Layer 7 of a small transformer language model trained on English Wikipedia (16 layers, counted from 0, width 128).
A neuron adds its activation times its output weights to the MLP's output. To switch it off is to set its activation to zero at one token and run the rest of the model.

Output weights of the MLP neurons that the questions are about. A number n stands for (n - 500) times 0.002.
n110: 530,404,650,471,429,463,565,797,343,615,323,434,492,515,643,508,552,252,395,537,612,684,364,720,588,642,850,492,568,773,507,515,408,823,393,461,449,500,388,665,466,443,518,709,529,277,428,496,443,556,317,680,318,512,511,512,367,427,572,589,428,659,697,644,562,320,590,267,618,393,566,424,542,386,709,593,516,543,214,524,488,339,500,287,620,386,632,410,598,561,588,621,340,557,440,382,541,530,342,472,321,387,326,485,614,532,756,594,453,611,560,234,444,469,364,500,545,642,463,552,550,528,240,642,372,655,536,500
n291: 407,631,553,535,416,326,593,544,594,570,488,337,527,492,517,385,448,617,296,492,500,681,591,426,370,461,839,566,476,221,516,552,776,588,649,905,462,533,572,259,532,290,384,449,614,513,410,253,391,577,637,574,550,552,270,492,492,492,622,525,379,711,427,571,397,600,713,475,228,703,535,460,605,492,240,379,454,679,299,687,355,529,504,354,834,425,477,255,496,539,483,650,655,379,381,232,726,468,376,455,517,556,521,760,406,534,529,436,566,246,448,395,410,700,521,451,709,474,721,440,417,572,487,352,590,620,728,358
n297: 568,370,507,386,650,480,276,519,431,373,392,477,339,427,690,485,242,520,329,419,628,410,251,327,542,674,619,527,455,431,333,466,530,481,516,645,492,578,697,274,534,621,384,393,603,439,440,397,382,432,251,554,651,533,553,285,416,584,593,589,372,210,408,563,207,349,436,381,401,443,479,601,428,648,438,348,504,775,357,715,477,584,804,706,548,539,632,644,672,504,504,500,574,413,295,437,452,303,577,384,175,532,337,575,540,496,624,315,225,469,455,511,375,760,403,310,523,331,516,340,523,456,433,453,460,640,521,447
n384: 508,311,534,658,359,714,378,309,521,339,372,496,429,422,417,479,375,609,441,504,471,605,684,194,582,409,345,729,395,426,182,392,540,282,504,374,496,579,259,574,500,366,594,513,588,652,763,682,662,354,236,541,408,443,488,605,541,398,386,674,387,359,771,547,558,750,512,398,520,324,518,401,484,447,363,333,637,730,421,325,517,500,592,692,427,290,354,588,469,673,551,685,396,184,568,399,500,785,690,519,631,578,467,291,744,716,404,281,542,611,548,406,634,566,408,336,225,504,461,406,409,440,314,520,509,325,550,301
n387: 550,500,467,612,660,459,292,361,772,652,601,433,571,559,433,473,276,591,362,597,288,496,500,344,361,549,540,504,695,469,504,632,384,572,679,464,560,536,623,635,717,611,404,288,325,595,435,452,603,532,571,391,355,455,657,413,400,434,504,609,187,473,492,545,531,537,416,532,666,515,671,657,603,504,637,453,716,644,583,484,253,457,524,473,561,556,482,492,741,529,269,310,658,542,356,508,391,650,496,614,331,307,484,154,470,855,429,462,555,438,481,404,259,453,626,676,657,532,192,378,351,512,212,459,196,429,569,577
n573: 472,590,356,508,520,487,443,484,182,692,590,833,522,423,702,639,474,582,338,641,677,404,658,352,362,763,492,442,312,705,413,504,492,376,469,941,369,454,510,410,444,242,485,475,588,344,466,500,695,321,517,512,698,660,576,479,407,472,333,475,448,352,491,531,241,504,600,378,124,561,382,522,588,573,253,496,434,326,622,517,587,663,762,504,509,654,462,517,504,491,292,579,488,335,480,362,658,342,742,436,574,513,595,524,281,423,335,753,599,578,632,523,637,386,231,319,689,482,422,423,619,309,601,485,606,409,390,625
n594: 515,488,482,608,451,623,450,549,593,450,632,417,196,533,714,322,520,643,516,370,371,337,433,220,608,492,478,367,705,647,549,744,481,489,475,480,464,751,676,756,500,428,559,715,492,639,472,515,323,452,653,446,473,373,359,673,454,500,581,372,436,644,605,411,551,574,564,257,649,600,587,597,644,416,523,735,379,746,817,444,636,380,641,607,367,173,640,535,426,589,613,421,709,667,361,749,448,588,399,596,701,504,352,625,459,541,739,382,437,473,379,383,407,319,669,600,485,472,431,605,633,552,341,753,532,516,421,458
n686: 286,496,511,622,659,257,700,343,544,484,504,423,338,316,384,504,488,874,512,591,460,440,444,687,535,467,433,616,624,397,462,327,222,554,343,532,516,90,593,533,632,531,601,504,441,596,508,401,466,607,488,508,504,353,317,492,476,626,452,349,648,500,550,363,408,968,636,418,453,421,534,279,558,473,580,484,416,363,707,492,496,330,512,390,483,411,397,267,661,296,430,265,351,617,631,460,500,633,536,540,756,730,648,419,697,496,420,664,560,504,752,568,454,377,601,385,383,536,647,405,576,789,406,286,653,516,552,586

Each question names a token from some text and the token that comes next. It shows the activations a of the neurons there, in the order above. A number n stands for (n - 500) times 0.018.

Then comes g, the gradient of the next token's log-probability with respect to the MLP's output, scaled to length 1. A neuron's effect is roughly proportional to its activation times (output weights . g). A number n stands for (n - 500) times 0.00087.

" died", then " of"
a: 500,500,500,523,475,518,484,540
g: 369,525,422,431,268,630,531,463,560,701,518,586,484,514,557,309,631,398,607,584,492,513,414,636,555,465,472,468,327,389,499,577,499,482,525,448,565,514,549,596,689,331,426,503,561,472,507,660,526,268,524,526,259,648,512,557,651,731,516,752,550,616,500,591,626,604,550,476,467,514,437,460,386,322,369,530,393,427,605,542,336,484,561,494,564,566,637,526,555,290,660,677,393,514,329,495,512,490,496,531,512,493,441,677,451,603,331,548,617,559,625,545,668,621,474,515,532,572,720,482,481,585,533,394,524,546,593,470
Which neuron, switched off, lowers the next token's probability most? n387

" Association", then " School"
a: 561,496,485,525,494,498,490,505
g: 507,629,475,545,456,444,616,463,618,560,500,412,533,547,480,545,477,473,398,375,528,373,589,508,572,643,445,368,448,660,490,302,591,512,368,738,472,286,334,438,509,454,529,507,499,617,303,438,492,530,449,690,655,498,503,393,434,534,454,484,450,418,489,507,432,518,549,527,480,742,527,515,582,494,646,532,516,488,284,589,342,456,485,432,675,666,551,353,424,494,512,352,452,526,582,367,344,434,501,594,379,440,369,282,566,453,379,517,624,432,322,501,390,441,328,602,628,348,542,596,518,349,283,642,487,544,733,576
Which neuron, switched off, raises the next token's probability most? n384

"ul", then "f"
a: 502,513,477,496,489,502,513,497
g: 586,615,435,619,442,409,383,552,546,555,531,534,586,643,529,641,704,492,339,509,395,423,521,608,546,471,556,379,491,539,586,698,420,645,484,423,565,363,589,526,216,416,406,509,459,489,446,653,665,557,493,484,408,589,451,409,611,564,436,573,627,513,646,486,425,518,611,565,438,459,608,537,410,372,394,555,473,357,486,448,571,315,392,470,363,543,582,330,447,489,541,385,527,583,500,565,309,497,261,503,714,387,528,656,353,466,352,561,465,633,585,630,398,395,491,607,551,705,390,573,538,569,648,521,410,221,520,449
Which neuron, switched off, lowers the next token's probability most? n297

" Festival", then " du"
a: 535,494,491,499,493,507,484,505
g: 400,510,341,480,360,544,563,735,483,554,466,515,342,543,493,505,533,531,399,206,411,567,510,694,587,475,525,454,321,658,484,550,728,561,539,425,584,551,556,647,465,469,450,479,660,545,641,612,519,537,499,379,250,683,405,475,476,230,576,414,599,640,661,672,475,448,423,475,636,502,520,366,478,517,362,464,597,567,377,463,173,489,463,440,459,550,704,516,467,549,409,620,541,454,495,455,421,476,532,429,507,514,560,457,425,558,510,645,451,615,526,537,328,494,495,504,603,383,541,489,516,274,611,621,561,454,519,440
Which neuron, switched off, lowers the next token's probability most? n110

" in", then " Spring"
a: 509,508,588,570,474,493,485,479
g: 565,553,689,381,547,186,594,579,604,467,525,444,512,309,396,509,475,636,488,544,528,431,507,550,492,431,391,466,404,503,434,496,433,544,462,696,573,327,576,428,366,416,468,647,460,475,487,514,627,660,448,472,531,529,582,433,408,361,446,587,383,317,611,416,533,580,575,484,440,518,579,602,594,415,573,483,460,675,438,732,331,303,709,553,562,561,422,570,589,365,306,350,401,470,487,647,526,314,472,418,420,465,344,641,532,510,661,407,458,582,433,507,423,459,684,704,605,428,412,432,348,516,414,410,591,439,547,619
Which neuron, switched off, lowers the next token's probability most? n297

"ott", then "er"
a: 510,495,501,491,503,501,385,507
g: 454,593,349,464,527,465,436,336,342,588,660,369,351,597,529,385,605,420,482,376,516,328,465,481,573,445,533,421,572,563,434,446,401,521,373,647,526,483,531,405,595,423,477,265,641,526,477,350,653,485,346,558,330,653,669,525,699,642,388,452,397,537,484,487,525,546,580,461,544,466,525,559,503,520,424,398,536,322,467,481,616,710,475,252,590,341,446,445,505,498,457,563,295,533,353,441,339,384,385,483,419,625,541,542,537,321,471,573,233,621,504,506,593,497,358,665,517,484,495,435,426,423,289,383,442,535,513,543
Which neuron, switched off, lowers the next token's probability most? n594

" H", then "rod"
a: 464,511,500,546,501,463,502,507
g: 604,339,522,411,595,474,586,389,572,508,438,470,590,497,429,333,409,509,536,413,478,391,594,571,389,356,840,445,605,368,536,469,556,427,522,390,643,454,537,391,493,558,396,532,474,534,472,338,287,562,652,673,582,626,530,637,290,545,531,488,288,449,487,628,369,499,516,554,598,451,399,332,485,316,533,707,512,463,387,447,558,412,634,365,635,472,581,385,422,382,423,586,420,435,428,401,439,457,585,545,293,424,610,501,554,594,582,501,493,496,301,482,281,457,597,555,335,504,479,437,569,430,383,658,519,381,466,405
Which neuron, switched off, raises the next token's probability most? n110

"isa", then "ns"
a: 500,478,501,495,443,500,504,503
g: 525,456,511,490,511,478,591,332,506,533,547,572,620,375,592,374,428,542,618,558,360,728,375,546,580,508,326,332,532,457,383,562,550,522,311,526,424,532,414,352,580,346,399,431,353,702,567,422,454,460,382,694,429,470,421,615,437,414,529,512,597,497,634,597,581,354,546,460,384,497,541,469,530,608,527,508,572,509,526,298,610,436,519,575,403,509,430,639,578,600,388,586,449,524,764,626,535,328,603,513,537,608,443,686,248,595,485,412,445,572,629,621,630,613,653,500,460,571,494,180,588,434,540,476,406,540,588,478
Which neuron, switched off, lowers the next token's probability most? n387